Layer 8 of a small transformer language model trained on English Wikipedia (11 layers, counted from 0, width 128).
A neuron's activation on a vector x is SiLU(gate . x + bias) times (in . x + bias), where the dot is the dot product.

Input weights of the MLP neurons that the questions are about. A number n stands for (n - 128) times 0.011.
n1 gate (bias -0.465): 73, 160, 86, 177, 116, 188, 114, 95, 126, 135, 191, 145, 162, 97, 191, 144, 111, 96, 122, 64, 95, 121, 110, 90, 116, 111, 98, 171, 102, 109, 115, 162, 127, 132, 161, 131, 132, 113, 132, 96, 160, 127, 63, 105, 119, 168, 117, 117, 137, 147, 63, 123, 95, 65, 96, 153, 149, 59, 123, 132, 82, 38, 154, 153, 115, 215, 148, 160, 137, 159, 90, 173, 124, 123, 133, 174, 115, 197, 171, 127, 105, 103, 115, 86, 122, 144, 188, 80, 171, 120, 112, 104, 155, 203, 146, 166, 120, 107, 169, 151, 154, 43, 110, 135, 133, 159, 148, 194, 73, 131, 118, 161, 76, 136, 140, 118, 172, 129, 111, 131, 145, 98, 138, 118, 136, 88, 161, 154
n66 gate (bias -0.157): 98, 150, 112, 169, 99, 101, 188, 140, 101, 142, 156, 121, 131, 112, 174, 123, 81, 142, 127, 143, 101, 115, 78, 79, 147, 139, 102, 151, 127, 118, 142, 84, 149, 144, 150, 132, 157, 140, 119, 116, 145, 105, 112, 94, 89, 107, 117, 74, 121, 109, 124, 173, 103, 108, 120, 172, 119, 45, 179, 153, 111, 180, 122, 171, 88, 179, 125, 198, 105, 119, 141, 109, 171, 136, 202, 106, 127, 83, 146, 133, 179, 108, 171, 95, 142, 208, 102, 154, 143, 138, 120, 149, 82, 87, 90, 78, 173, 76, 115, 127, 181, 150, 96, 133, 148, 181, 104, 156, 110, 110, 141, 99, 123, 123, 123, 161, 105, 117, 73, 108, 161, 130, 99, 132, 150, 167, 126, 195
n100 gate (bias -0.361): 76, 199, 122, 156, 119, 167, 172, 109, 126, 135, 137, 127, 132, 97, 115, 139, 110, 108, 138, 96, 84, 143, 72, 132, 132, 98, 111, 118, 108, 153, 136, 158, 78, 115, 102, 131, 131, 71, 171, 141, 162, 153, 88, 175, 137, 123, 124, 125, 150, 186, 112, 152, 182, 98, 69, 93, 210, 55, 158, 132, 55, 114, 28, 134, 131, 121, 141, 119, 137, 128, 200, 147, 106, 107, 156, 173, 124, 181, 129, 151, 95, 130, 164, 173, 73, 122, 161, 119, 131, 80, 83, 98, 129, 104, 55, 53, 142, 91, 119, 115, 142, 103, 170, 180, 153, 109, 181, 128, 150, 158, 180, 83, 156, 106, 174, 44, 127, 169, 114, 125, 115, 62, 128, 151, 107, 90, 109, 129
n103 gate (bias -0.106): 142, 130, 99, 86, 139, 104, 154, 161, 135, 103, 156, 161, 126, 119, 132, 93, 126, 165, 147, 107, 145, 102, 138, 159, 108, 101, 104, 114, 122, 71, 96, 121, 144, 144, 137, 67, 109, 118, 214, 153, 132, 124, 92, 40, 146, 142, 96, 86, 161, 108, 120, 58, 187, 114, 126, 164, 123, 142, 103, 64, 73, 135, 102, 185, 170, 156, 124, 97, 214, 96, 157, 108, 134, 161, 102, 110, 110, 140, 83, 119, 155, 147, 134, 129, 114, 127, 198, 107, 154, 167, 131, 118, 163, 133, 117, 98, 164, 132, 122, 147, 101, 107, 135, 122, 186, 129, 65, 165, 155, 136, 190, 97, 118, 95, 97, 118, 109, 138, 108, 96, 76, 125, 132, 116, 174, 138, 117, 148
n109 gate (bias -0.339): 150, 159, 117, 93, 127, 174, 128, 172, 119, 96, 103, 156, 129, 101, 164, 148, 126, 195, 88, 141, 150, 100, 147, 187, 203, 114, 180, 174, 205, 186, 95, 102, 140, 128, 151, 139, 135, 149, 156, 81, 119, 116, 119, 174, 117, 91, 141, 109, 122, 141, 121, 136, 83, 103, 138, 133, 95, 106, 107, 117, 109, 217, 148, 142, 101, 142, 170, 210, 115, 184, 129, 173, 167, 190, 117, 86, 123, 152, 107, 179, 115, 127, 159, 133, 137, 93, 124, 87, 174, 166, 112, 84, 119, 64, 140, 147, 76, 133, 165, 100, 121, 129, 161, 154, 208, 146, 93, 198, 170, 164, 135, 140, 131, 119, 121, 121, 189, 166, 110, 58, 128, 107, 149, 131, 146, 114, 157, 166
n122 gate (bias -0.335): 102, 155, 125, 206, 137, 119, 124, 145, 156, 195, 151, 208, 189, 139, 75, 153, 122, 112, 101, 134, 85, 161, 136, 183, 82, 117, 113, 125, 76, 90, 157, 89, 156, 146, 128, 137, 177, 93, 148, 53, 127, 97, 87, 177, 175, 190, 140, 132, 140, 155, 109, 184, 187, 154, 84, 85, 133, 154, 168, 101, 119, 155, 37, 106, 119, 145, 112, 137, 174, 126, 45, 180, 123, 98, 148, 115, 127, 130, 79, 117, 163, 167, 108, 100, 152, 140, 167, 96, 100, 95, 139, 127, 177, 122, 97, 96, 162, 93, 98, 121, 100, 116, 118, 136, 88, 139, 137, 96, 128, 132, 141, 134, 117, 171, 154, 145, 116, 141, 157, 126, 137, 118, 104, 81, 116, 68, 91, 207
n147 gate (bias -0.239): 159, 153, 188, 123, 129, 130, 149, 127, 175, 128, 121, 101, 143, 177, 124, 85, 108, 85, 170, 63, 153, 137, 112, 153, 161, 141, 112, 98, 139, 112, 178, 133, 130, 120, 120, 118, 186, 123, 156, 104, 113, 132, 141, 103, 122, 175, 97, 104, 182, 88, 108, 194, 125, 174, 145, 126, 97, 97, 119, 128, 78, 132, 107, 103, 80, 120, 139, 146, 115, 183, 141, 112, 64, 76, 147, 134, 82, 149, 111, 99, 161, 103, 123, 116, 123, 168, 135, 163, 100, 149, 94, 129, 119, 144, 109, 128, 145, 172, 124, 159, 112, 172, 138, 147, 146, 212, 144, 152, 103, 125, 125, 137, 111, 145, 129, 157, 96, 118, 131, 41, 84, 156, 124, 194, 129, 119, 133, 166
n191 gate (bias -0.345): 88, 133, 154, 144, 132, 169, 118, 159, 81, 141, 187, 109, 128, 174, 135, 95, 118, 120, 136, 75, 158, 146, 108, 159, 174, 135, 147, 110, 170, 108, 117, 131, 188, 144, 108, 146, 125, 132, 141, 109, 73, 130, 160, 165, 112, 98, 119, 137, 169, 139, 129, 104, 71, 131, 185, 122, 88, 139, 156, 157, 100, 147, 79, 135, 121, 140, 123, 130, 126, 134, 119, 121, 141, 126, 146, 147, 100, 191, 108, 82, 159, 136, 162, 114, 150, 140, 156, 116, 125, 202, 172, 117, 141, 102, 127, 192, 180, 106, 151, 124, 154, 93, 164, 140, 175, 162, 166, 108, 100, 134, 112, 114, 110, 122, 122, 142, 67, 111, 168, 33, 129, 136, 99, 170, 105, 128, 147, 135
n204 gate (bias -0.102): 106, 153, 92, 137, 113, 164, 123, 106, 147, 82, 146, 85, 116, 141, 111, 115, 119, 136, 71, 117, 122, 131, 100, 135, 162, 147, 144, 133, 119, 156, 142, 143, 105, 112, 150, 124, 161, 137, 139, 135, 87, 66, 140, 142, 129, 137, 106, 80, 47, 106, 102, 110, 154, 130, 72, 107, 165, 138, 111, 169, 150, 206, 96, 142, 62, 142, 136, 174, 104, 97, 169, 146, 120, 146, 96, 91, 140, 148, 127, 178, 120, 75, 146, 162, 133, 134, 138, 50, 165, 149, 123, 117, 146, 152, 141, 110, 109, 91, 147, 120, 151, 135, 84, 121, 102, 169, 100, 152, 141, 138, 126, 130, 67, 107, 127, 169, 71, 124, 140, 100, 109, 95, 155, 77, 76, 108, 78, 113
n236 gate (bias -0.234): 158, 145, 114, 212, 107, 152, 152, 166, 76, 151, 130, 167, 142, 167, 73, 125, 123, 183, 171, 92, 152, 102, 125, 104, 163, 117, 103, 111, 117, 108, 110, 119, 114, 132, 161, 188, 121, 165, 160, 89, 133, 113, 83, 84, 149, 167, 114, 114, 137, 114, 115, 119, 155, 101, 133, 118, 87, 129, 162, 118, 47, 126, 51, 148, 164, 63, 103, 99, 116, 91, 130, 159, 151, 92, 133, 125, 126, 150, 193, 148, 123, 133, 146, 92, 160, 137, 143, 141, 60, 111, 96, 88, 81, 115, 126, 88, 96, 76, 100, 141, 24, 168, 119, 184, 147, 107, 80, 166, 168, 131, 147, 118, 140, 132, 167, 128, 87, 152, 134, 128, 159, 136, 75, 113, 114, 122, 105, 80
n1 in (bias -0.017): 205, 73, 124, 189, 160, 132, 86, 111, 245, 123, 115, 118, 121, 111, 122, 102, 92, 156, 117, 109, 56, 146, 170, 176, 160, 122, 201, 132, 146, 149, 86, 133, 139, 165, 142, 112, 129, 152, 152, 178, 95, 118, 161, 162, 169, 109, 86, 158, 151, 178, 102, 109, 107, 192, 150, 101, 102, 107, 89, 117, 108, 147, 152, 110, 160, 172, 130, 148, 159, 188, 158, 148, 162, 100, 136, 22, 137, 118, 116, 88, 131, 91, 110, 100, 139, 133, 106, 140, 196, 128, 128, 125, 149, 242, 115, 90, 142, 174, 155, 46, 112, 99, 171, 117, 206, 146, 182, 137, 117, 180, 198, 150, 97, 187, 132, 125, 149, 142, 114, 107, 159, 156, 130, 132, 139, 138, 150, 65
n66 in (bias -0.045): 68, 115, 106, 54, 136, 187, 119, 137, 113, 162, 91, 117, 136, 104, 123, 93, 152, 133, 79, 112, 71, 153, 99, 148, 149, 88, 131, 102, 149, 85, 141, 97, 116, 158, 173, 147, 140, 147, 92, 193, 184, 161, 151, 104, 137, 105, 51, 113, 106, 135, 162, 139, 125, 120, 143, 143, 74, 94, 167, 161, 170, 163, 97, 121, 149, 112, 171, 116, 124, 129, 138, 114, 128, 98, 122, 107, 121, 129, 124, 122, 103, 70, 115, 157, 91, 137, 145, 109, 100, 119, 168, 171, 152, 140, 127, 109, 196, 77, 106, 134, 120, 157, 99, 85, 108, 112, 83, 96, 120, 132, 88, 120, 133, 148, 123, 167, 116, 148, 115, 151, 110, 148, 128, 142, 139, 124, 115, 149
n100 in (bias -0.027): 109, 92, 106, 89, 153, 72, 130, 79, 149, 147, 162, 146, 130, 87, 123, 85, 100, 88, 153, 105, 124, 151, 123, 110, 154, 158, 150, 85, 84, 179, 108, 146, 80, 155, 92, 156, 149, 86, 36, 81, 133, 103, 163, 103, 101, 162, 78, 70, 154, 113, 146, 90, 135, 175, 63, 123, 166, 101, 105, 131, 163, 103, 86, 94, 159, 147, 114, 131, 125, 69, 148, 142, 161, 142, 204, 179, 93, 104, 113, 150, 119, 165, 91, 70, 116, 128, 155, 156, 113, 53, 192, 136, 145, 131, 125, 183, 170, 133, 177, 138, 172, 93, 168, 114, 153, 171, 122, 206, 93, 85, 76, 152, 151, 135, 118, 176, 152, 52, 143, 141, 138, 77, 121, 150, 148, 90, 108, 64
n103 in (bias -0.023): 135, 140, 139, 158, 110, 95, 97, 71, 116, 143, 132, 115, 147, 116, 165, 115, 98, 222, 65, 120, 85, 129, 107, 156, 97, 156, 141, 144, 140, 150, 138, 139, 45, 136, 132, 125, 107, 167, 119, 85, 71, 130, 137, 79, 141, 94, 151, 96, 155, 94, 98, 75, 147, 163, 130, 119, 95, 164, 160, 140, 125, 136, 104, 100, 115, 124, 114, 94, 100, 142, 106, 159, 112, 134, 117, 82, 101, 105, 172, 135, 101, 162, 121, 119, 144, 108, 113, 120, 151, 112, 118, 136, 128, 118, 118, 125, 115, 151, 84, 130, 100, 137, 75, 107, 172, 76, 99, 146, 141, 118, 103, 90, 152, 121, 99, 41, 158, 144, 108, 125, 114, 151, 103, 118, 105, 123, 85, 123
n109 in (bias 0.113): 158, 128, 84, 143, 90, 111, 117, 179, 113, 164, 138, 154, 95, 154, 150, 107, 82, 168, 97, 113, 91, 112, 123, 140, 80, 162, 162, 104, 171, 112, 89, 93, 109, 87, 81, 87, 93, 151, 122, 134, 83, 107, 135, 138, 148, 134, 143, 110, 183, 145, 179, 107, 148, 148, 219, 117, 164, 164, 125, 89, 109, 155, 113, 109, 158, 133, 73, 119, 108, 57, 100, 87, 74, 133, 124, 95, 105, 123, 118, 175, 122, 120, 164, 123, 110, 129, 108, 55, 113, 163, 139, 161, 104, 118, 111, 113, 147, 100, 116, 78, 163, 46, 150, 134, 130, 138, 138, 122, 131, 96, 162, 167, 188, 93, 186, 127, 107, 125, 102, 155, 118, 82, 143, 126, 98, 91, 114, 88
n122 in (bias -0.145): 87, 152, 84, 189, 99, 205, 124, 134, 100, 139, 139, 169, 111, 105, 145, 124, 156, 99, 134, 108, 248, 117, 139, 198, 107, 127, 160, 129, 91, 112, 73, 88, 83, 170, 88, 126, 116, 79, 168, 113, 123, 196, 150, 142, 144, 181, 129, 123, 115, 180, 134, 133, 172, 147, 147, 166, 161, 122, 145, 204, 122, 151, 69, 92, 156, 139, 70, 127, 104, 115, 131, 124, 159, 97, 79, 150, 141, 126, 91, 136, 171, 171, 84, 107, 132, 131, 128, 140, 138, 122, 111, 111, 98, 153, 104, 96, 118, 126, 152, 112, 95, 124, 163, 133, 154, 134, 153, 90, 144, 143, 180, 202, 141, 106, 104, 121, 206, 115, 177, 86, 113, 138, 186, 126, 127, 107, 142, 128
n147 in (bias -0.068): 73, 205, 140, 119, 149, 89, 139, 152, 118, 157, 100, 123, 124, 147, 137, 141, 157, 184, 193, 97, 160, 116, 165, 135, 121, 105, 138, 118, 169, 175, 107, 115, 141, 97, 119, 155, 187, 159, 137, 117, 121, 73, 130, 124, 127, 104, 128, 140, 155, 102, 151, 111, 99, 118, 78, 168, 104, 136, 173, 131, 148, 98, 76, 102, 96, 145, 127, 101, 164, 98, 146, 125, 140, 143, 147, 122, 46, 114, 160, 91, 166, 102, 90, 133, 148, 103, 109, 169, 178, 99, 126, 121, 132, 128, 161, 70, 193, 141, 90, 160, 67, 216, 135, 131, 126, 178, 146, 86, 88, 111, 167, 95, 116, 102, 112, 197, 151, 95, 114, 134, 159, 87, 150, 132, 151, 54, 102, 120
n191 in (bias 0.163): 170, 145, 175, 125, 110, 156, 159, 93, 122, 90, 114, 99, 173, 110, 66, 124, 140, 130, 148, 164, 150, 139, 192, 177, 108, 131, 149, 132, 153, 76, 149, 114, 151, 76, 95, 147, 104, 130, 102, 97, 135, 144, 170, 94, 86, 121, 123, 84, 111, 131, 162, 135, 151, 88, 123, 147, 126, 118, 98, 179, 121, 107, 152, 157, 158, 186, 73, 92, 128, 148, 110, 181, 96, 143, 192, 136, 175, 106, 114, 176, 247, 118, 112, 149, 166, 175, 118, 118, 65, 79, 64, 95, 174, 118, 120, 123, 88, 95, 179, 105, 85, 184, 124, 107, 92, 87, 123, 167, 143, 125, 107, 152, 140, 126, 115, 127, 81, 132, 152, 154, 135, 200, 85, 104, 94, 147, 143, 143
n204 in (bias 0.110): 88, 136, 169, 123, 113, 129, 169, 128, 114, 110, 102, 105, 164, 165, 90, 123, 114, 176, 130, 103, 100, 142, 130, 132, 149, 111, 112, 105, 73, 128, 136, 137, 105, 153, 140, 198, 139, 145, 142, 127, 126, 131, 141, 54, 148, 87, 118, 120, 99, 105, 134, 149, 93, 122, 116, 139, 112, 106, 60, 155, 142, 119, 95, 154, 97, 147, 190, 124, 109, 127, 159, 163, 131, 147, 177, 153, 128, 95, 136, 132, 116, 114, 121, 106, 123, 108, 127, 121, 79, 144, 149, 115, 160, 92, 160, 151, 84, 117, 149, 54, 134, 128, 75, 68, 108, 186, 146, 192, 79, 117, 127, 108, 126, 106, 127, 112, 135, 188, 104, 95, 135, 126, 118, 135, 108, 63, 67, 97
n236 in (bias -0.003): 166, 99, 154, 188, 118, 163, 119, 181, 150, 178, 145, 122, 155, 46, 137, 116, 124, 154, 91, 163, 133, 116, 87, 158, 117, 167, 133, 139, 143, 104, 125, 153, 112, 122, 63, 112, 109, 195, 122, 110, 157, 94, 96, 146, 140, 132, 113, 85, 118, 106, 115, 108, 124, 95, 120, 138, 106, 112, 118, 161, 133, 141, 114, 112, 125, 76, 134, 143, 134, 81, 107, 159, 128, 153, 134, 123, 118, 163, 127, 155, 120, 132, 184, 23, 134, 158, 134, 130, 109, 131, 178, 141, 184, 119, 89, 142, 56, 167, 167, 143, 87, 124, 79, 168, 151, 140, 88, 97, 149, 116, 154, 127, 125, 106, 101, 145, 120, 124, 102, 156, 135, 139, 100, 149, 147, 154, 93, 118

Each question shows a token from some text and the vector x that enters the MLP there. A number n stands for (n - 128) times 0.017.

"pr": 151, 176, 117, 105, 115, 170, 113, 149, 129, 174, 146, 132, 114, 137, 121, 129, 115, 126, 154, 123, 149, 62, 134, 94, 122, 126, 155, 118, 97, 103, 37, 106, 127, 113, 112, 148, 130, 113, 125, 93, 128, 111, 133, 105, 105, 144, 133, 144, 109, 153, 144, 106, 111, 122, 91, 110, 86, 94, 135, 86, 131, 94, 119, 105, 138, 130, 98, 133, 169, 121, 147, 149, 73, 125, 123, 142, 199, 118, 128, 180, 145, 144, 88, 101, 157, 153, 141, 120, 121, 125, 178, 118, 139, 71, 160, 167, 78, 111, 101, 161, 109, 120, 78, 137, 177, 127, 86, 90, 128, 124, 106, 155, 96, 145, 86, 132, 125, 140, 132, 124, 135, 147, 108, 74, 131, 155, 122, 138
The most active neuron and its activation: n236, at about 11

" Kr": 133, 98, 115, 91, 116, 163, 71, 160, 117, 153, 61, 91, 97, 98, 141, 154, 128, 127, 111, 99, 151, 113, 87, 87, 121, 85, 129, 125, 163, 157, 111, 98, 128, 95, 111, 75, 111, 96, 148, 138, 141, 109, 156, 165, 144, 127, 135, 116, 107, 128, 116, 102, 137, 124, 165, 76, 119, 98, 133, 150, 120, 121, 221, 86, 126, 143, 92, 109, 134, 153, 140, 78, 116, 91, 117, 120, 115, 118, 128, 157, 100, 102, 93, 129, 103, 166, 123, 110, 125, 133, 116, 103, 202, 74, 125, 163, 144, 115, 168, 79, 164, 159, 140, 105, 127, 137, 126, 116, 188, 157, 124, 130, 115, 160, 138, 94, 129, 105, 105, 150, 177, 119, 152, 148, 144, 167, 141, 127
The most active neuron and its activation: n109, at about 3.4

"ng": 140, 132, 155, 117, 83, 150, 124, 79, 96, 165, 113, 108, 124, 142, 121, 115, 120, 135, 132, 148, 165, 140, 134, 139, 143, 177, 87, 120, 133, 116, 110, 94, 116, 125, 112, 114, 118, 82, 124, 175, 96, 127, 133, 167, 117, 139, 113, 141, 139, 132, 106, 145, 111, 155, 106, 67, 142, 121, 79, 175, 110, 136, 122, 145, 118, 136, 86, 129, 116, 120, 100, 78, 99, 118, 128, 124, 119, 94, 113, 125, 110, 115, 137, 120, 152, 123, 113, 92, 113, 98, 140, 61, 126, 119, 193, 155, 111, 131, 163, 110, 143, 157, 161, 129, 123, 146, 159, 108, 114, 105, 88, 163, 171, 123, 96, 99, 117, 144, 105, 149, 143, 129, 125, 171, 125, 136, 102, 204
The most active neuron and its activation: n191, at about 2.1

" the": 143, 133, 124, 137, 108, 87, 175, 115, 142, 134, 126, 103, 117, 134, 129, 125, 148, 136, 140, 157, 143, 88, 116, 97, 114, 134, 133, 85, 161, 90, 116, 113, 116, 109, 111, 139, 100, 122, 131, 138, 126, 141, 146, 133, 128, 140, 124, 127, 81, 141, 119, 129, 119, 120, 164, 97, 144, 111, 127, 118, 139, 138, 168, 111, 166, 129, 121, 155, 114, 99, 128, 165, 117, 116, 157, 101, 119, 136, 95, 165, 119, 148, 104, 126, 148, 117, 91, 98, 90, 137, 150, 38, 107, 101, 115, 136, 133, 113, 155, 112, 109, 120, 108, 154, 145, 126, 123, 119, 98, 97, 132, 160, 136, 134, 132, 139, 171, 110, 141, 135, 125, 130, 111, 123, 53, 120, 140, 134
The most active neuron and its activation: n109, at about 1.2

" 12": 138, 107, 133, 203, 143, 99, 151, 143, 153, 164, 101, 160, 154, 131, 156, 125, 137, 115, 91, 115, 89, 96, 93, 138, 106, 143, 127, 153, 83, 131, 93, 115, 91, 118, 141, 145, 159, 92, 115, 133, 111, 70, 165, 136, 115, 128, 141, 164, 91, 145, 134, 97, 111, 65, 90, 146, 118, 146, 177, 143, 133, 132, 140, 144, 141, 149, 116, 74, 113, 123, 127, 95, 93, 111, 102, 183, 126, 99, 133, 124, 91, 99, 119, 132, 115, 159, 85, 120, 105, 81, 149, 114, 120, 79, 125, 117, 144, 183, 141, 144, 151, 118, 98, 147, 140, 128, 145, 153, 81, 118, 122, 79, 88, 152, 148, 116, 119, 87, 118, 154, 155, 169, 118, 134, 103, 120, 147, 118
Which of these neurons fires most? n191

"red": 120, 130, 156, 142, 87, 112, 133, 112, 129, 129, 155, 97, 159, 144, 109, 69, 138, 116, 142, 144, 150, 134, 118, 120, 133, 118, 141, 97, 148, 122, 119, 135, 101, 127, 100, 135, 98, 142, 95, 133, 122, 87, 134, 85, 126, 128, 124, 93, 134, 136, 122, 138, 120, 118, 148, 128, 100, 125, 133, 154, 106, 134, 100, 109, 108, 134, 145, 95, 132, 128, 134, 102, 107, 142, 131, 123, 134, 117, 90, 147, 140, 78, 147, 100, 151, 156, 152, 130, 139, 159, 133, 55, 127, 97, 153, 134, 134, 132, 147, 94, 181, 156, 143, 176, 113, 143, 119, 123, 128, 131, 119, 118, 105, 143, 143, 111, 164, 85, 90, 52, 118, 132, 139, 122, 104, 103, 125, 132
The most active neuron and its activation: n191, at about 6.9

" Supreme": 124, 133, 145, 137, 113, 112, 113, 78, 91, 117, 111, 145, 115, 123, 158, 135, 121, 164, 146, 128, 91, 127, 152, 124, 126, 105, 154, 86, 134, 110, 141, 122, 141, 68, 70, 119, 131, 83, 123, 128, 152, 167, 99, 120, 141, 143, 125, 175, 71, 150, 132, 103, 104, 137, 130, 134, 114, 138, 177, 137, 127, 120, 99, 102, 165, 153, 126, 130, 113, 103, 92, 133, 134, 82, 116, 119, 120, 84, 87, 152, 149, 138, 147, 156, 150, 151, 99, 130, 97, 120, 163, 66, 151, 138, 110, 156, 123, 123, 146, 130, 155, 177, 117, 110, 147, 116, 110, 106, 158, 106, 115, 117, 120, 128, 123, 122, 119, 102, 124, 122, 93, 163, 152, 121, 118, 101, 129, 92
Which of these neurons fires most? n122

" musician": 139, 137, 139, 138, 93, 90, 101, 123, 113, 157, 106, 85, 99, 159, 130, 103, 126, 137, 144, 190, 111, 162, 130, 112, 101, 122, 150, 112, 145, 126, 73, 100, 119, 109, 117, 120, 102, 153, 135, 137, 135, 72, 135, 93, 97, 131, 144, 131, 119, 102, 133, 128, 127, 174, 127, 97, 126, 127, 133, 134, 130, 98, 130, 171, 166, 139, 148, 92, 123, 161, 151, 105, 130, 113, 148, 86, 133, 65, 129, 160, 129, 107, 148, 114, 124, 158, 117, 124, 131, 129, 145, 61, 91, 112, 134, 88, 148, 132, 123, 96, 111, 153, 112, 134, 164, 177, 106, 122, 147, 136, 157, 140, 115, 110, 78, 104, 134, 127, 128, 94, 99, 169, 119, 146, 124, 129, 111, 135
The two highest activations, in order: n103, n147

",": 142, 128, 116, 130, 93, 127, 147, 124, 137, 150, 125, 114, 87, 135, 111, 108, 142, 109, 137, 149, 120, 119, 122, 130, 104, 111, 145, 119, 153, 108, 144, 128, 109, 125, 102, 113, 112, 112, 145, 138, 162, 103, 121, 91, 153, 106, 120, 128, 101, 130, 137, 110, 134, 147, 131, 114, 101, 139, 120, 120, 138, 114, 167, 136, 115, 154, 122, 113, 120, 165, 115, 100, 128, 99, 122, 147, 94, 124, 78, 138, 159, 153, 139, 129, 123, 136, 121, 138, 131, 118, 143, 28, 124, 122, 130, 156, 190, 129, 118, 124, 136, 136, 95, 141, 153, 96, 116, 134, 137, 122, 128, 101, 135, 127, 145, 129, 129, 138, 113, 110, 122, 131, 112, 113, 108, 125, 134, 115
Which of these neurons fires most? n103

"-": 136, 133, 138, 107, 101, 135, 144, 133, 155, 144, 127, 87, 99, 133, 130, 116, 132, 160, 145, 123, 127, 119, 127, 127, 133, 124, 146, 128, 107, 130, 136, 125, 133, 137, 105, 115, 115, 129, 151, 127, 107, 92, 102, 108, 124, 97, 128, 108, 112, 145, 149, 142, 133, 116, 132, 153, 108, 112, 119, 130, 128, 121, 134, 133, 120, 134, 104, 122, 129, 141, 138, 139, 133, 115, 112, 108, 113, 108, 103, 139, 123, 111, 110, 116, 126, 119, 150, 165, 125, 138, 158, 26, 118, 134, 100, 131, 173, 132, 134, 114, 149, 144, 115, 102, 132, 140, 148, 127, 92, 121, 122, 90, 115, 125, 128, 121, 134, 120, 85, 139, 108, 139, 145, 133, 99, 149, 138, 136
The most active neuron and its activation: n147, at about 1.5

"ard": 133, 169, 122, 118, 122, 107, 80, 102, 122, 136, 109, 100, 101, 92, 135, 168, 152, 112, 135, 103, 114, 98, 121, 149, 118, 133, 144, 91, 82, 163, 148, 123, 149, 99, 122, 101, 147, 114, 131, 104, 98, 118, 146, 174, 126, 127, 138, 67, 51, 114, 86, 142, 150, 142, 146, 162, 111, 142, 115, 158, 145, 135, 147, 92, 93, 130, 125, 121, 135, 111, 125, 99, 139, 119, 123, 151, 170, 136, 138, 169, 135, 107, 159, 120, 116, 154, 127, 146, 133, 136, 164, 104, 154, 117, 117, 110, 95, 112, 133, 75, 172, 137, 106, 100, 123, 141, 62, 83, 134, 126, 133, 98, 130, 154, 156, 114, 95, 99, 170, 118, 149, 125, 132, 130, 71, 114, 118, 125
Which of these neurons fires most? n204

" D": 125, 60, 159, 142, 131, 49, 137, 146, 130, 141, 86, 102, 141, 98, 198, 150, 151, 137, 126, 144, 142, 90, 100, 130, 69, 75, 136, 124, 123, 138, 116, 134, 116, 64, 141, 156, 107, 106, 144, 91, 138, 132, 150, 70, 138, 107, 118, 155, 85, 130, 171, 126, 112, 143, 128, 94, 98, 100, 147, 120, 138, 144, 136, 134, 145, 136, 127, 127, 126, 145, 141, 124, 148, 110, 137, 132, 109, 130, 133, 160, 130, 137, 95, 113, 96, 138, 92, 130, 129, 119, 155, 97, 102, 97, 75, 142, 112, 130, 143, 116, 127, 180, 87, 67, 145, 127, 133, 108, 179, 104, 87, 106, 128, 151, 117, 115, 126, 103, 170, 197, 169, 117, 164, 115, 65, 203, 114, 103
Which three neurons fire most, strongest first? n66, n109, n122

" Good": 121, 111, 110, 97, 117, 77, 133, 132, 160, 160, 95, 114, 87, 88, 161, 158, 149, 122, 118, 151, 105, 99, 177, 129, 156, 123, 142, 85, 132, 129, 104, 82, 89, 114, 120, 112, 76, 112, 166, 153, 64, 105, 100, 164, 116, 163, 108, 167, 123, 140, 152, 120, 110, 140, 112, 97, 146, 113, 110, 149, 106, 115, 126, 112, 137, 130, 103, 140, 108, 100, 152, 81, 127, 102, 106, 96, 156, 83, 83, 176, 122, 123, 133, 156, 139, 161, 114, 128, 148, 102, 110, 80, 155, 114, 95, 175, 99, 148, 145, 111, 145, 126, 111, 115, 139, 154, 116, 144, 160, 91, 145, 152, 98, 142, 155, 97, 97, 117, 138, 135, 135, 172, 124, 139, 113, 174, 110, 202
Which of these neurons fires most? n109

"ko": 110, 107, 127, 144, 122, 134, 107, 151, 186, 147, 129, 117, 122, 120, 181, 118, 171, 127, 133, 125, 131, 147, 95, 100, 131, 112, 145, 142, 144, 139, 93, 111, 127, 87, 101, 123, 115, 111, 125, 139, 152, 57, 130, 154, 122, 103, 103, 133, 89, 99, 115, 153, 157, 134, 192, 74, 78, 123, 98, 109, 117, 149, 157, 182, 127, 111, 102, 90, 112, 95, 131, 121, 112, 143, 135, 101, 162, 108, 124, 164, 81, 105, 116, 121, 120, 89, 98, 158, 142, 163, 142, 77, 195, 109, 111, 169, 121, 132, 142, 113, 150, 159, 97, 80, 112, 130, 136, 116, 150, 142, 108, 126, 113, 161, 131, 105, 80, 89, 142, 205, 153, 127, 65, 111, 132, 99, 151, 141
Which of these neurons fires most? n122

"|": 129, 107, 141, 97, 115, 148, 145, 118, 166, 144, 130, 106, 102, 143, 114, 97, 104, 130, 132, 147, 141, 121, 125, 110, 153, 148, 154, 132, 150, 135, 151, 123, 124, 115, 78, 95, 133, 123, 132, 124, 119, 111, 108, 84, 129, 115, 134, 127, 129, 144, 172, 131, 127, 129, 135, 130, 111, 150, 112, 126, 131, 117, 143, 136, 116, 162, 118, 137, 128, 127, 133, 140, 124, 125, 111, 110, 91, 118, 97, 133, 100, 121, 121, 125, 136, 109, 136, 143, 107, 125, 142, 25, 123, 121, 140, 124, 154, 131, 129, 103, 125, 118, 135, 107, 135, 126, 137, 132, 108, 102, 119, 106, 111, 116, 155, 125, 118, 139, 94, 151, 116, 148, 133, 135, 138, 112, 155, 111
Which of these neurons fires most? n122

"y": 124, 138, 107, 78, 119, 127, 70, 106, 191, 142, 127, 115, 93, 124, 150, 157, 158, 119, 145, 118, 115, 104, 120, 121, 117, 96, 141, 117, 165, 180, 149, 125, 137, 111, 135, 123, 110, 109, 126, 136, 132, 132, 117, 126, 143, 143, 102, 96, 121, 147, 139, 114, 172, 122, 139, 99, 108, 139, 113, 109, 123, 157, 151, 117, 98, 99, 95, 118, 135, 92, 136, 109, 139, 126, 183, 184, 137, 103, 127, 162, 142, 134, 97, 113, 136, 142, 124, 117, 135, 92, 132, 55, 146, 99, 133, 148, 69, 93, 147, 118, 152, 127, 108, 115, 132, 143, 108, 101, 135, 106, 108, 126, 97, 147, 102, 110, 124, 114, 154, 181, 125, 117, 115, 112, 95, 146, 127, 135
Which of these neurons fires most? n1